Layer 9 of a small transformer language model trained on English Wikipedia (15 layers, counted from 0, width 128).
A neuron's activation on a vector x is GELU(gate . x + bias) times (in . x + bias), where the dot is the dot product.
The model reads these tokens: "ising" " Down" "," " the" " album" " features" " a" " wide" " " "ar" "ray" " of" " guest" " singer"

The vector x that enters this layer's MLP at each token. A number n stands for (n - 128) times 0.033.
0 "ising": 158, 134, 104, 113, 105, 134, 164, 129, 103, 132, 104, 129, 121, 118, 92, 94, 154, 178, 116, 113, 123, 160, 117, 121, 115, 88, 103, 153, 149, 159, 118, 146, 136, 172, 143, 129, 105, 160, 158, 178, 166, 62, 163, 101, 143, 152, 99, 134, 121, 165, 134, 179, 106, 126, 101, 106, 145, 159, 132, 182, 123, 158, 70, 126, 107, 132, 135, 105, 132, 111, 98, 141, 160, 116, 129, 104, 135, 119, 123, 112, 114, 186, 131, 130, 142, 197, 79, 149, 109, 124, 124, 111, 131, 129, 152, 142, 128, 140, 122, 86, 68, 115, 115, 140, 135, 141, 110, 134, 139, 123, 136, 111, 132, 122, 110, 124, 136, 106, 149, 96, 130, 137, 162, 136, 115, 120, 110, 215
1 " Down": 137, 115, 187, 148, 92, 122, 155, 137, 133, 151, 87, 130, 112, 110, 87, 76, 103, 137, 91, 95, 131, 131, 126, 115, 112, 146, 130, 157, 197, 165, 125, 162, 131, 140, 154, 147, 93, 160, 162, 114, 145, 107, 170, 122, 105, 134, 121, 106, 127, 117, 132, 131, 124, 112, 140, 122, 137, 132, 123, 120, 121, 129, 127, 158, 179, 138, 108, 106, 123, 140, 152, 115, 153, 130, 126, 107, 161, 96, 115, 99, 106, 164, 104, 132, 129, 175, 138, 132, 116, 108, 103, 107, 174, 108, 126, 132, 116, 128, 113, 91, 122, 141, 95, 122, 123, 112, 109, 143, 134, 159, 119, 118, 185, 109, 161, 140, 95, 92, 152, 113, 130, 177, 154, 155, 145, 95, 138, 241
2 ",": 127, 114, 144, 140, 138, 139, 169, 138, 130, 112, 139, 145, 131, 106, 102, 118, 95, 143, 117, 113, 141, 149, 99, 113, 141, 126, 146, 129, 151, 138, 121, 149, 132, 109, 133, 145, 127, 155, 143, 166, 119, 82, 141, 114, 149, 128, 102, 150, 125, 123, 128, 133, 109, 115, 165, 109, 136, 157, 143, 149, 113, 104, 105, 148, 147, 168, 136, 133, 116, 153, 134, 142, 135, 107, 143, 136, 157, 120, 115, 94, 121, 116, 124, 145, 164, 241, 90, 162, 115, 113, 102, 132, 137, 138, 126, 105, 101, 161, 146, 111, 124, 112, 155, 141, 125, 138, 119, 127, 138, 128, 116, 169, 130, 107, 87, 130, 96, 182, 131, 118, 132, 127, 119, 118, 97, 151, 149, 171
3 " the": 157, 132, 145, 122, 134, 117, 118, 126, 121, 150, 115, 109, 109, 118, 135, 134, 107, 139, 130, 104, 121, 146, 126, 128, 126, 108, 107, 126, 119, 124, 120, 141, 125, 139, 143, 118, 143, 122, 140, 141, 114, 131, 153, 111, 140, 144, 105, 134, 127, 130, 140, 155, 142, 121, 84, 102, 111, 138, 126, 113, 130, 130, 75, 104, 131, 129, 141, 157, 116, 120, 119, 116, 152, 123, 146, 127, 140, 102, 120, 131, 104, 131, 132, 111, 143, 250, 102, 142, 125, 124, 131, 136, 121, 129, 130, 143, 126, 167, 168, 150, 125, 120, 137, 150, 131, 133, 101, 151, 121, 118, 139, 134, 145, 152, 101, 112, 101, 108, 126, 169, 150, 165, 117, 129, 152, 137, 123, 215
4 " album": 129, 152, 138, 130, 142, 104, 99, 126, 122, 167, 117, 85, 130, 123, 103, 107, 91, 137, 102, 113, 139, 151, 193, 85, 162, 121, 105, 135, 147, 136, 160, 148, 98, 103, 140, 102, 93, 156, 123, 111, 144, 132, 128, 145, 126, 117, 177, 147, 112, 126, 164, 185, 129, 109, 128, 102, 163, 137, 113, 153, 94, 138, 142, 121, 149, 111, 87, 131, 122, 137, 106, 102, 133, 92, 163, 131, 148, 114, 135, 103, 114, 112, 160, 155, 136, 195, 131, 148, 129, 148, 66, 159, 116, 148, 113, 135, 120, 143, 102, 108, 140, 138, 112, 178, 96, 136, 139, 115, 157, 108, 141, 140, 152, 150, 72, 147, 129, 125, 147, 156, 166, 142, 172, 145, 104, 92, 113, 199
5 " features": 177, 166, 108, 116, 129, 139, 105, 139, 87, 165, 156, 114, 161, 122, 94, 103, 129, 139, 170, 129, 148, 125, 147, 92, 155, 142, 122, 131, 115, 130, 145, 150, 123, 146, 141, 97, 131, 145, 121, 159, 141, 131, 133, 120, 146, 148, 105, 138, 102, 115, 155, 119, 113, 152, 119, 135, 135, 113, 164, 102, 126, 137, 141, 160, 168, 121, 113, 110, 115, 124, 126, 72, 148, 94, 141, 146, 119, 150, 91, 136, 157, 137, 115, 145, 150, 235, 110, 144, 135, 147, 128, 104, 102, 122, 113, 133, 132, 162, 110, 152, 117, 125, 136, 112, 132, 131, 129, 126, 167, 99, 136, 120, 137, 156, 105, 121, 129, 79, 99, 99, 128, 99, 137, 122, 76, 111, 144, 138
6 " a": 140, 146, 117, 134, 151, 88, 130, 140, 121, 144, 140, 123, 111, 120, 123, 118, 128, 113, 128, 120, 154, 129, 129, 131, 146, 128, 126, 116, 138, 135, 141, 138, 127, 115, 136, 99, 142, 104, 141, 143, 97, 129, 137, 138, 154, 163, 106, 148, 136, 107, 144, 100, 137, 145, 99, 128, 115, 107, 125, 129, 121, 151, 109, 99, 141, 95, 166, 144, 121, 115, 142, 124, 134, 97, 155, 135, 118, 149, 106, 127, 140, 146, 128, 124, 99, 243, 117, 156, 106, 146, 135, 101, 111, 158, 136, 135, 105, 178, 130, 155, 85, 125, 154, 148, 107, 116, 109, 150, 170, 127, 140, 126, 138, 138, 131, 129, 124, 104, 138, 137, 116, 113, 134, 135, 150, 103, 151, 214
7 " wide": 124, 136, 166, 122, 169, 87, 107, 174, 73, 166, 141, 140, 101, 126, 88, 109, 133, 151, 96, 174, 169, 160, 152, 93, 140, 123, 142, 137, 137, 128, 130, 137, 151, 99, 127, 117, 119, 118, 129, 129, 96, 138, 165, 129, 131, 125, 118, 110, 158, 141, 125, 112, 123, 138, 101, 169, 132, 137, 126, 139, 73, 147, 122, 135, 157, 126, 135, 134, 156, 86, 162, 105, 152, 130, 107, 134, 97, 89, 144, 118, 131, 166, 149, 136, 88, 206, 118, 157, 96, 111, 122, 119, 92, 151, 105, 141, 144, 156, 168, 99, 105, 154, 94, 140, 110, 92, 132, 148, 168, 148, 140, 84, 159, 103, 115, 119, 111, 121, 143, 133, 107, 101, 143, 135, 131, 85, 176, 176
8 " ": 138, 143, 163, 128, 134, 100, 137, 153, 119, 130, 156, 125, 119, 90, 113, 77, 143, 149, 110, 138, 142, 112, 156, 122, 161, 142, 170, 176, 147, 121, 129, 129, 132, 152, 91, 142, 105, 118, 123, 122, 98, 135, 73, 132, 144, 127, 111, 128, 155, 133, 133, 135, 124, 153, 232, 141, 137, 129, 138, 129, 100, 147, 119, 114, 110, 96, 140, 146, 147, 90, 122, 127, 159, 117, 134, 114, 154, 127, 153, 121, 93, 150, 140, 141, 88, 201, 102, 160, 100, 120, 129, 130, 119, 153, 110, 118, 135, 187, 133, 112, 114, 148, 139, 132, 117, 149, 137, 120, 148, 126, 108, 161, 166, 105, 97, 122, 113, 89, 155, 119, 133, 106, 102, 122, 98, 103, 158, 158
9 "ar": 133, 101, 125, 125, 149, 125, 111, 184, 136, 145, 132, 110, 116, 38, 92, 49, 136, 152, 156, 179, 136, 145, 145, 125, 96, 127, 156, 127, 85, 131, 136, 124, 169, 108, 123, 148, 98, 119, 163, 110, 146, 152, 109, 92, 130, 135, 137, 143, 190, 119, 145, 67, 135, 139, 139, 122, 131, 138, 139, 158, 99, 124, 117, 124, 150, 88, 121, 137, 135, 71, 121, 168, 108, 127, 118, 123, 92, 131, 110, 125, 157, 118, 125, 156, 107, 161, 137, 131, 99, 98, 85, 169, 136, 109, 99, 153, 140, 152, 168, 91, 135, 96, 161, 128, 148, 143, 99, 131, 148, 141, 119, 98, 166, 118, 95, 110, 102, 123, 112, 130, 118, 170, 124, 126, 135, 128, 133, 206
10 "ray": 104, 124, 150, 133, 158, 125, 98, 152, 109, 82, 167, 105, 144, 119, 93, 62, 112, 147, 149, 172, 132, 115, 132, 105, 163, 105, 141, 119, 141, 110, 121, 123, 138, 104, 142, 129, 113, 122, 172, 154, 145, 145, 125, 133, 145, 96, 159, 128, 133, 132, 145, 151, 138, 109, 111, 151, 147, 147, 165, 155, 147, 162, 112, 102, 117, 113, 100, 132, 153, 95, 142, 95, 106, 122, 140, 172, 122, 174, 99, 117, 64, 104, 139, 97, 126, 133, 127, 151, 143, 101, 121, 115, 104, 153, 144, 153, 110, 143, 128, 124, 138, 74, 132, 181, 131, 168, 122, 98, 190, 167, 119, 101, 142, 127, 116, 141, 135, 81, 177, 130, 100, 112, 152, 124, 116, 105, 118, 219
11 " of": 132, 151, 144, 120, 138, 136, 128, 110, 101, 119, 129, 138, 126, 142, 94, 121, 146, 137, 129, 127, 148, 120, 117, 113, 137, 130, 89, 107, 145, 125, 139, 120, 107, 127, 132, 126, 110, 74, 102, 152, 148, 130, 127, 121, 140, 123, 116, 115, 146, 140, 140, 138, 119, 145, 89, 147, 135, 109, 119, 117, 115, 162, 131, 125, 152, 129, 152, 143, 143, 112, 151, 96, 147, 144, 149, 100, 122, 125, 127, 126, 137, 158, 127, 140, 133, 244, 119, 134, 112, 134, 128, 85, 94, 130, 109, 103, 141, 180, 116, 133, 115, 133, 96, 119, 136, 156, 128, 110, 166, 123, 124, 105, 141, 114, 118, 102, 171, 110, 132, 117, 154, 112, 110, 118, 108, 136, 130, 180
12 " guest": 131, 147, 139, 153, 165, 147, 123, 120, 138, 159, 139, 113, 126, 107, 94, 70, 128, 121, 120, 159, 157, 108, 110, 88, 122, 126, 139, 162, 146, 139, 128, 123, 108, 119, 129, 97, 103, 126, 166, 145, 134, 158, 179, 163, 134, 123, 150, 116, 130, 160, 141, 136, 118, 138, 120, 148, 109, 87, 135, 115, 107, 129, 174, 102, 115, 102, 114, 150, 87, 102, 124, 99, 176, 115, 116, 140, 155, 134, 77, 160, 118, 167, 109, 120, 115, 198, 119, 133, 137, 156, 140, 142, 99, 129, 62, 147, 148, 142, 134, 100, 100, 100, 127, 113, 144, 115, 126, 112, 186, 136, 139, 105, 143, 111, 101, 139, 147, 117, 121, 167, 138, 83, 141, 153, 115, 97, 117, 216
13 " singer": 117, 117, 149, 116, 134, 141, 130, 172, 120, 162, 104, 69, 106, 102, 121, 110, 153, 142, 98, 129, 131, 161, 127, 94, 152, 112, 158, 168, 114, 143, 158, 104, 138, 139, 145, 151, 101, 150, 122, 115, 127, 128, 131, 132, 87, 107, 133, 115, 115, 153, 148, 152, 102, 120, 107, 111, 135, 83, 130, 149, 109, 154, 166, 111, 147, 93, 122, 148, 84, 112, 138, 80, 160, 121, 154, 167, 125, 141, 86, 118, 133, 160, 137, 132, 119, 181, 99, 149, 134, 150, 116, 123, 71, 94, 56, 139, 131, 126, 120, 149, 101, 115, 123, 136, 185, 164, 135, 88, 182, 152, 125, 125, 134, 92, 75, 182, 132, 122, 139, 150, 157, 141, 110, 123, 104, 110, 109, 204

Each question shows the input weights of one neuron of the MLP. A number n stands for (n - 128) times 0.005.

n286 gate (bias -0.221): 177, 175, 188, 106, 130, 144, 180, 114, 95, 98, 127, 158, 104, 61, 137, 145, 142, 133, 115, 94, 122, 95, 93, 126, 136, 92, 105, 116, 108, 130, 97, 134, 118, 108, 108, 162, 128, 130, 165, 113, 94, 172, 146, 155, 166, 153, 119, 99, 116, 161, 107, 98, 114, 149, 94, 136, 140, 136, 138, 85, 101, 79, 111, 95, 119, 115, 144, 150, 107, 126, 99, 89, 159, 113, 140, 111, 162, 134, 118, 129, 73, 126, 147, 130, 125, 119, 157, 113, 66, 162, 146, 153, 126, 114, 122, 155, 141, 106, 165, 71, 77, 157, 89, 99, 131, 138, 109, 143, 122, 167, 119, 122, 123, 134, 140, 100, 139, 147, 123, 156, 103, 119, 140, 193, 113, 153, 118, 134
n286 in (bias -0.041): 174, 165, 116, 104, 160, 163, 127, 150, 149, 152, 122, 123, 130, 160, 102, 134, 99, 138, 112, 125, 70, 147, 89, 66, 125, 122, 135, 145, 138, 176, 105, 118, 91, 114, 182, 103, 130, 118, 181, 113, 155, 117, 170, 153, 142, 145, 142, 101, 74, 156, 152, 134, 122, 134, 118, 154, 101, 111, 190, 165, 167, 192, 92, 142, 145, 134, 159, 97, 176, 130, 138, 61, 166, 143, 139, 147, 122, 134, 133, 135, 121, 149, 121, 163, 142, 140, 161, 87, 69, 120, 133, 124, 150, 122, 154, 135, 150, 137, 137, 95, 129, 173, 160, 144, 139, 155, 118, 84, 118, 142, 103, 147, 106, 74, 133, 97, 108, 128, 150, 133, 136, 103, 152, 116, 107, 138, 111, 110
On which token does it fire most, and how strongly? 12 " guest", at about 3.6

n324 gate (bias -0.159): 116, 133, 117, 178, 133, 125, 107, 167, 158, 147, 117, 97, 131, 140, 136, 152, 160, 127, 169, 98, 146, 133, 144, 122, 120, 139, 119, 103, 93, 117, 161, 144, 102, 86, 163, 101, 123, 137, 130, 155, 123, 133, 89, 122, 131, 146, 138, 177, 144, 125, 134, 138, 113, 127, 159, 134, 113, 132, 144, 103, 122, 117, 106, 137, 141, 135, 163, 147, 109, 156, 111, 91, 151, 96, 129, 125, 101, 155, 166, 106, 143, 139, 129, 152, 163, 112, 118, 102, 140, 130, 136, 111, 140, 153, 123, 118, 115, 119, 93, 116, 153, 155, 128, 115, 101, 88, 148, 102, 106, 106, 144, 170, 115, 107, 146, 158, 132, 161, 100, 147, 158, 124, 131, 147, 124, 158, 88, 126
n324 in (bias 0.234): 159, 122, 136, 152, 146, 123, 102, 145, 168, 122, 123, 101, 126, 133, 119, 136, 171, 115, 151, 128, 137, 161, 183, 130, 103, 89, 133, 112, 112, 107, 119, 112, 150, 159, 141, 126, 168, 128, 123, 136, 137, 118, 105, 180, 91, 146, 123, 118, 87, 140, 123, 145, 140, 141, 142, 150, 153, 145, 154, 155, 111, 169, 128, 117, 148, 106, 134, 140, 113, 191, 101, 107, 148, 123, 138, 130, 165, 144, 122, 143, 142, 122, 96, 157, 145, 151, 143, 147, 120, 91, 133, 57, 165, 150, 175, 131, 130, 182, 147, 132, 146, 148, 122, 103, 112, 77, 188, 185, 174, 110, 100, 181, 159, 102, 139, 134, 113, 145, 142, 136, 123, 167, 111, 118, 135, 130, 68, 160
On which token does it fire most, and how strongly? 4 " album", at about 1.3

n350 gate (bias -0.337): 130, 120, 143, 129, 123, 150, 85, 101, 146, 144, 136, 86, 128, 104, 169, 181, 132, 134, 121, 149, 109, 179, 110, 154, 101, 166, 163, 108, 106, 137, 180, 147, 156, 102, 135, 135, 98, 121, 130, 137, 123, 176, 105, 100, 109, 110, 94, 106, 137, 144, 90, 98, 156, 154, 120, 118, 109, 156, 165, 132, 145, 97, 119, 111, 139, 150, 158, 134, 151, 137, 111, 51, 132, 100, 191, 156, 142, 138, 136, 137, 98, 149, 95, 123, 112, 103, 122, 78, 134, 130, 149, 101, 137, 130, 79, 157, 100, 139, 155, 117, 96, 133, 147, 102, 150, 126, 135, 155, 151, 175, 153, 147, 116, 109, 117, 136, 139, 117, 181, 129, 136, 98, 122, 136, 111, 133, 74, 131
n350 in (bias -0.081): 153, 133, 95, 128, 123, 156, 156, 98, 142, 108, 123, 154, 110, 152, 128, 134, 102, 112, 103, 115, 66, 159, 54, 125, 103, 106, 126, 82, 95, 170, 142, 169, 131, 164, 119, 119, 166, 126, 121, 108, 119, 159, 166, 119, 99, 137, 90, 113, 173, 111, 110, 153, 150, 135, 98, 110, 147, 121, 154, 134, 113, 71, 128, 143, 189, 129, 126, 141, 160, 146, 154, 74, 161, 121, 167, 189, 86, 111, 97, 108, 138, 82, 88, 154, 145, 142, 150, 79, 149, 118, 62, 115, 121, 137, 120, 81, 105, 128, 131, 92, 180, 86, 167, 121, 190, 77, 97, 115, 137, 100, 146, 128, 138, 165, 149, 141, 118, 84, 120, 126, 137, 139, 135, 157, 104, 128, 99, 126
On which token does it fire most, and how strongly? 8 " ", at about 0.65

n138 gate (bias -0.108): 147, 102, 165, 150, 180, 142, 119, 113, 128, 135, 131, 150, 146, 129, 87, 119, 172, 129, 94, 157, 90, 109, 86, 114, 117, 195, 136, 126, 148, 149, 160, 91, 138, 124, 132, 155, 87, 122, 173, 119, 137, 111, 106, 157, 128, 138, 109, 134, 121, 151, 161, 125, 204, 164, 142, 114, 158, 115, 133, 105, 139, 157, 149, 117, 129, 126, 181, 132, 100, 107, 130, 96, 147, 118, 122, 137, 150, 153, 121, 78, 109, 167, 167, 114, 111, 110, 147, 169, 150, 171, 134, 170, 130, 158, 82, 146, 141, 127, 101, 173, 129, 130, 114, 142, 162, 171, 137, 154, 81, 91, 122, 97, 163, 131, 117, 138, 104, 127, 103, 102, 120, 145, 115, 128, 150, 149, 111, 131
n138 in (bias -0.101): 139, 137, 150, 122, 93, 129, 169, 184, 114, 129, 134, 103, 147, 124, 171, 150, 127, 112, 96, 169, 126, 85, 137, 113, 115, 150, 130, 113, 135, 116, 144, 75, 123, 142, 145, 141, 177, 132, 117, 140, 122, 139, 117, 102, 135, 153, 132, 130, 116, 140, 123, 145, 156, 129, 100, 100, 95, 143, 93, 138, 127, 177, 100, 156, 117, 167, 76, 115, 145, 199, 141, 159, 145, 158, 138, 84, 172, 137, 145, 157, 88, 130, 107, 143, 145, 137, 102, 116, 122, 179, 129, 140, 144, 145, 112, 93, 81, 139, 150, 133, 126, 149, 91, 129, 132, 155, 112, 142, 138, 141, 169, 132, 128, 130, 94, 107, 169, 123, 153, 155, 181, 110, 129, 149, 149, 161, 140, 126
Which token does this neuron like most? 11 " of"

n460 gate (bias -0.162): 136, 138, 88, 92, 132, 175, 116, 143, 86, 100, 107, 147, 175, 141, 93, 153, 127, 135, 102, 96, 115, 111, 118, 106, 181, 95, 115, 125, 126, 147, 129, 157, 119, 158, 165, 148, 94, 161, 144, 150, 109, 132, 92, 151, 149, 157, 135, 147, 148, 151, 78, 127, 123, 163, 114, 111, 137, 152, 142, 114, 123, 117, 147, 94, 142, 123, 83, 104, 100, 131, 142, 143, 112, 139, 127, 146, 159, 160, 145, 108, 151, 157, 125, 125, 143, 133, 146, 155, 125, 115, 115, 122, 133, 139, 134, 118, 106, 157, 129, 94, 98, 138, 142, 122, 144, 129, 137, 117, 119, 113, 96, 123, 96, 148, 75, 116, 111, 129, 118, 148, 147, 128, 171, 168, 127, 138, 102, 114
n460 in (bias 0.032): 127, 149, 101, 113, 93, 119, 141, 146, 139, 162, 171, 127, 137, 142, 138, 102, 134, 102, 126, 82, 117, 181, 159, 134, 113, 140, 115, 125, 84, 155, 158, 142, 101, 123, 134, 96, 93, 175, 153, 119, 105, 25, 115, 98, 110, 110, 130, 150, 116, 104, 146, 163, 145, 96, 129, 99, 108, 174, 123, 119, 145, 124, 111, 123, 112, 178, 125, 112, 146, 151, 129, 91, 132, 143, 129, 156, 127, 191, 93, 86, 112, 106, 108, 124, 153, 132, 94, 124, 114, 122, 127, 115, 116, 149, 156, 91, 126, 94, 104, 103, 132, 132, 136, 145, 116, 145, 151, 135, 127, 155, 116, 144, 132, 142, 95, 137, 145, 132, 120, 163, 119, 140, 119, 155, 110, 130, 87, 153
On which three tokens does it fire most, strongest first? 0 "ising", 4 " album", 2 ","

n113 gate (bias -0.040): 162, 112, 133, 133, 142, 127, 119, 175, 78, 93, 98, 134, 160, 131, 157, 165, 118, 116, 122, 130, 129, 152, 106, 97, 103, 132, 138, 103, 144, 154, 117, 141, 133, 97, 145, 136, 105, 104, 134, 125, 134, 148, 115, 119, 129, 105, 143, 91, 134, 85, 126, 156, 171, 124, 140, 131, 129, 115, 131, 168, 144, 124, 125, 156, 175, 101, 93, 117, 143, 139, 142, 108, 121, 167, 166, 127, 116, 112, 86, 131, 139, 118, 148, 145, 98, 147, 120, 128, 136, 148, 124, 152, 117, 134, 158, 122, 94, 123, 149, 111, 83, 141, 136, 102, 152, 132, 99, 126, 131, 124, 180, 109, 67, 143, 169, 115, 117, 149, 159, 191, 149, 104, 119, 109, 153, 73, 119, 125
n113 in (bias -0.015): 136, 165, 117, 144, 118, 114, 87, 133, 155, 135, 133, 113, 108, 104, 173, 131, 147, 81, 126, 108, 147, 99, 134, 116, 71, 138, 115, 126, 109, 158, 123, 140, 97, 127, 138, 119, 90, 106, 136, 99, 146, 128, 132, 144, 161, 97, 119, 133, 128, 136, 167, 145, 105, 176, 126, 133, 110, 143, 112, 71, 105, 118, 142, 94, 172, 115, 123, 158, 96, 170, 133, 180, 122, 153, 115, 128, 126, 171, 99, 170, 128, 107, 108, 176, 108, 142, 144, 112, 132, 147, 130, 124, 118, 137, 154, 143, 149, 86, 152, 93, 113, 202, 160, 121, 120, 90, 147, 149, 117, 92, 133, 146, 127, 72, 132, 117, 108, 129, 123, 152, 117, 129, 105, 168, 136, 124, 99, 84
Which token does this neuron like most? 0 "ising"

n343 gate (bias -0.173): 127, 131, 126, 147, 134, 128, 145, 128, 136, 158, 116, 203, 121, 130, 159, 137, 114, 118, 199, 91, 135, 182, 146, 159, 157, 145, 152, 106, 77, 108, 126, 127, 91, 106, 107, 142, 149, 147, 130, 124, 121, 172, 121, 97, 132, 179, 110, 128, 140, 78, 140, 143, 135, 151, 78, 133, 130, 125, 89, 133, 152, 117, 105, 158, 138, 146, 141, 99, 109, 95, 115, 152, 98, 123, 140, 162, 150, 117, 109, 143, 163, 143, 124, 137, 146, 128, 117, 145, 93, 166, 183, 114, 155, 179, 42, 135, 141, 117, 85, 116, 122, 170, 83, 109, 154, 180, 66, 153, 99, 102, 106, 150, 137, 98, 145, 142, 89, 110, 97, 140, 169, 131, 151, 104, 127, 143, 127, 122
n343 in (bias 0.051): 91, 118, 68, 103, 178, 158, 117, 90, 156, 194, 151, 164, 110, 155, 91, 126, 127, 75, 105, 172, 92, 82, 105, 64, 109, 120, 209, 131, 123, 155, 142, 84, 149, 109, 134, 155, 56, 107, 113, 158, 121, 140, 145, 162, 167, 123, 111, 143, 197, 111, 124, 115, 144, 132, 118, 141, 99, 79, 158, 148, 139, 129, 154, 167, 139, 161, 71, 139, 102, 122, 118, 133, 102, 126, 98, 146, 153, 106, 138, 122, 136, 141, 129, 128, 142, 158, 80, 113, 83, 119, 124, 108, 112, 111, 88, 117, 171, 166, 101, 96, 108, 117, 106, 127, 119, 90, 145, 131, 106, 52, 121, 77, 79, 95, 99, 81, 181, 136, 131, 121, 95, 106, 157, 90, 156, 114, 106, 120
Which token does this neuron like most? 5 " features"

n456 gate (bias -0.209): 74, 130, 107, 127, 159, 157, 116, 129, 159, 111, 108, 96, 109, 122, 151, 139, 93, 113, 116, 124, 77, 104, 144, 106, 123, 125, 128, 128, 132, 190, 111, 125, 115, 105, 78, 109, 110, 162, 124, 139, 122, 138, 120, 109, 129, 110, 157, 129, 147, 165, 115, 141, 110, 146, 83, 170, 163, 113, 93, 132, 127, 154, 158, 102, 116, 158, 140, 124, 123, 125, 108, 134, 163, 154, 135, 119, 119, 144, 133, 126, 96, 140, 118, 155, 92, 145, 109, 127, 127, 143, 120, 136, 124, 104, 140, 160, 168, 99, 179, 132, 125, 161, 117, 133, 153, 169, 130, 144, 102, 112, 185, 146, 120, 152, 97, 144, 154, 144, 186, 156, 119, 118, 95, 121, 128, 149, 184, 132
n456 in (bias 0.026): 89, 95, 120, 136, 175, 137, 194, 141, 152, 150, 138, 123, 108, 125, 141, 156, 114, 150, 126, 149, 142, 107, 149, 147, 117, 156, 165, 91, 152, 126, 136, 113, 138, 106, 141, 150, 132, 153, 115, 94, 119, 116, 121, 150, 83, 128, 139, 117, 131, 129, 107, 130, 93, 104, 104, 141, 126, 151, 135, 115, 128, 112, 103, 133, 117, 96, 127, 171, 143, 164, 94, 159, 142, 148, 157, 123, 153, 127, 131, 122, 120, 121, 115, 107, 118, 132, 84, 130, 150, 109, 98, 152, 163, 89, 129, 87, 143, 70, 163, 106, 125, 85, 120, 159, 98, 128, 192, 152, 144, 128, 125, 125, 112, 124, 122, 145, 121, 147, 141, 116, 131, 139, 104, 137, 150, 143, 62, 139
Which token does this neuron like most? 13 " singer"

n320 gate (bias -0.105): 165, 82, 166, 117, 146, 140, 153, 142, 119, 137, 118, 151, 140, 123, 142, 162, 177, 141, 132, 83, 142, 98, 96, 118, 118, 178, 138, 141, 105, 104, 61, 124, 108, 146, 163, 153, 174, 179, 130, 89, 84, 149, 151, 124, 123, 126, 121, 95, 193, 133, 130, 85, 103, 147, 77, 152, 127, 114, 147, 151, 113, 143, 140, 111, 138, 137, 146, 120, 141, 114, 153, 114, 96, 149, 99, 137, 134, 97, 153, 135, 108, 137, 117, 132, 116, 112, 146, 161, 144, 111, 110, 157, 100, 124, 105, 95, 108, 113, 139, 116, 139, 108, 108, 144, 135, 142, 170, 91, 110, 136, 220, 131, 140, 126, 123, 94, 141, 131, 100, 139, 170, 140, 150, 141, 137, 95, 97, 123
n320 in (bias 0.186): 135, 151, 88, 150, 171, 106, 132, 147, 179, 152, 113, 149, 122, 156, 114, 78, 99, 131, 164, 150, 89, 131, 120, 117, 135, 132, 119, 130, 85, 136, 140, 120, 157, 193, 119, 129, 182, 160, 142, 110, 143, 109, 129, 107, 124, 90, 122, 107, 116, 114, 144, 146, 143, 146, 122, 121, 138, 121, 125, 165, 169, 131, 153, 85, 189, 141, 105, 80, 146, 114, 167, 94, 122, 178, 100, 185, 115, 169, 63, 96, 124, 141, 112, 84, 103, 139, 100, 131, 125, 125, 80, 119, 149, 119, 132, 92, 99, 109, 71, 153, 105, 118, 110, 108, 128, 121, 113, 152, 130, 97, 124, 108, 159, 135, 94, 171, 180, 129, 67, 90, 113, 150, 164, 132, 150, 71, 84, 148
Which token does this neuron like most? 13 " singer"

n110 gate (bias 0.150): 146, 82, 133, 117, 160, 126, 148, 149, 161, 114, 79, 157, 174, 178, 131, 80, 166, 87, 85, 139, 79, 97, 125, 109, 129, 119, 130, 144, 110, 139, 105, 82, 157, 127, 156, 148, 153, 91, 105, 106, 133, 111, 132, 145, 108, 171, 148, 141, 129, 138, 136, 104, 100, 167, 105, 142, 163, 152, 99, 135, 133, 113, 147, 107, 161, 133, 72, 69, 106, 140, 100, 152, 118, 154, 92, 138, 151, 131, 100, 132, 153, 142, 129, 91, 134, 131, 130, 105, 143, 110, 111, 132, 151, 133, 128, 132, 134, 81, 141, 142, 116, 114, 109, 82, 152, 134, 134, 116, 139, 124, 175, 129, 113, 156, 125, 83, 153, 159, 105, 180, 97, 125, 132, 99, 112, 165, 97, 162
n110 in (bias -0.122): 136, 116, 172, 148, 139, 131, 129, 97, 99, 212, 134, 150, 93, 146, 139, 167, 118, 153, 133, 137, 129, 174, 126, 126, 103, 159, 138, 136, 103, 143, 129, 133, 180, 150, 90, 126, 113, 135, 114, 85, 113, 161, 153, 98, 111, 93, 98, 120, 194, 202, 110, 146, 158, 97, 115, 105, 98, 94, 150, 173, 98, 146, 100, 117, 69, 122, 150, 119, 130, 126, 129, 156, 133, 140, 191, 98, 133, 123, 132, 121, 103, 148, 123, 154, 106, 132, 110, 164, 117, 143, 104, 151, 159, 95, 93, 136, 133, 165, 141, 127, 140, 155, 120, 151, 130, 127, 113, 145, 117, 136, 126, 148, 140, 126, 113, 123, 146, 113, 158, 124, 137, 97, 152, 150, 151, 130, 137, 121
On which token does it fire most, and how strongly? 9 "ar", at about 0.72

n250 gate (bias -0.170): 155, 132, 138, 128, 73, 180, 130, 141, 150, 135, 102, 144, 129, 151, 146, 129, 156, 94, 158, 134, 91, 146, 108, 216, 112, 133, 121, 109, 122, 113, 145, 134, 109, 163, 160, 138, 133, 102, 134, 141, 125, 125, 103, 110, 169, 159, 132, 166, 106, 143, 148, 152, 98, 144, 133, 153, 110, 146, 105, 88, 152, 136, 113, 125, 103, 121, 182, 168, 91, 85, 132, 150, 105, 110, 95, 126, 156, 185, 154, 159, 117, 115, 120, 119, 143, 111, 171, 121, 154, 128, 125, 151, 126, 113, 112, 127, 171, 142, 189, 114, 167, 81, 122, 126, 164, 214, 117, 131, 121, 102, 135, 150, 122, 112, 133, 124, 116, 158, 145, 125, 141, 114, 156, 136, 126, 219, 106, 113
n250 in (bias 0.104): 133, 104, 93, 162, 169, 148, 99, 135, 114, 195, 54, 81, 138, 156, 73, 122, 83, 163, 103, 101, 57, 149, 158, 154, 134, 84, 122, 114, 110, 141, 144, 127, 131, 129, 174, 133, 130, 135, 130, 134, 114, 154, 108, 105, 91, 107, 108, 99, 163, 134, 113, 54, 165, 111, 153, 123, 153, 135, 99, 130, 130, 119, 126, 149, 130, 120, 178, 141, 115, 118, 150, 110, 69, 159, 129, 96, 129, 133, 137, 119, 133, 123, 104, 79, 136, 131, 148, 133, 117, 142, 111, 131, 109, 132, 130, 142, 134, 129, 120, 162, 120, 114, 66, 135, 129, 146, 141, 140, 147, 93, 122, 135, 104, 112, 149, 134, 79, 177, 135, 146, 143, 126, 120, 126, 156, 124, 136, 136
Which token does this neuron like most? 3 " the"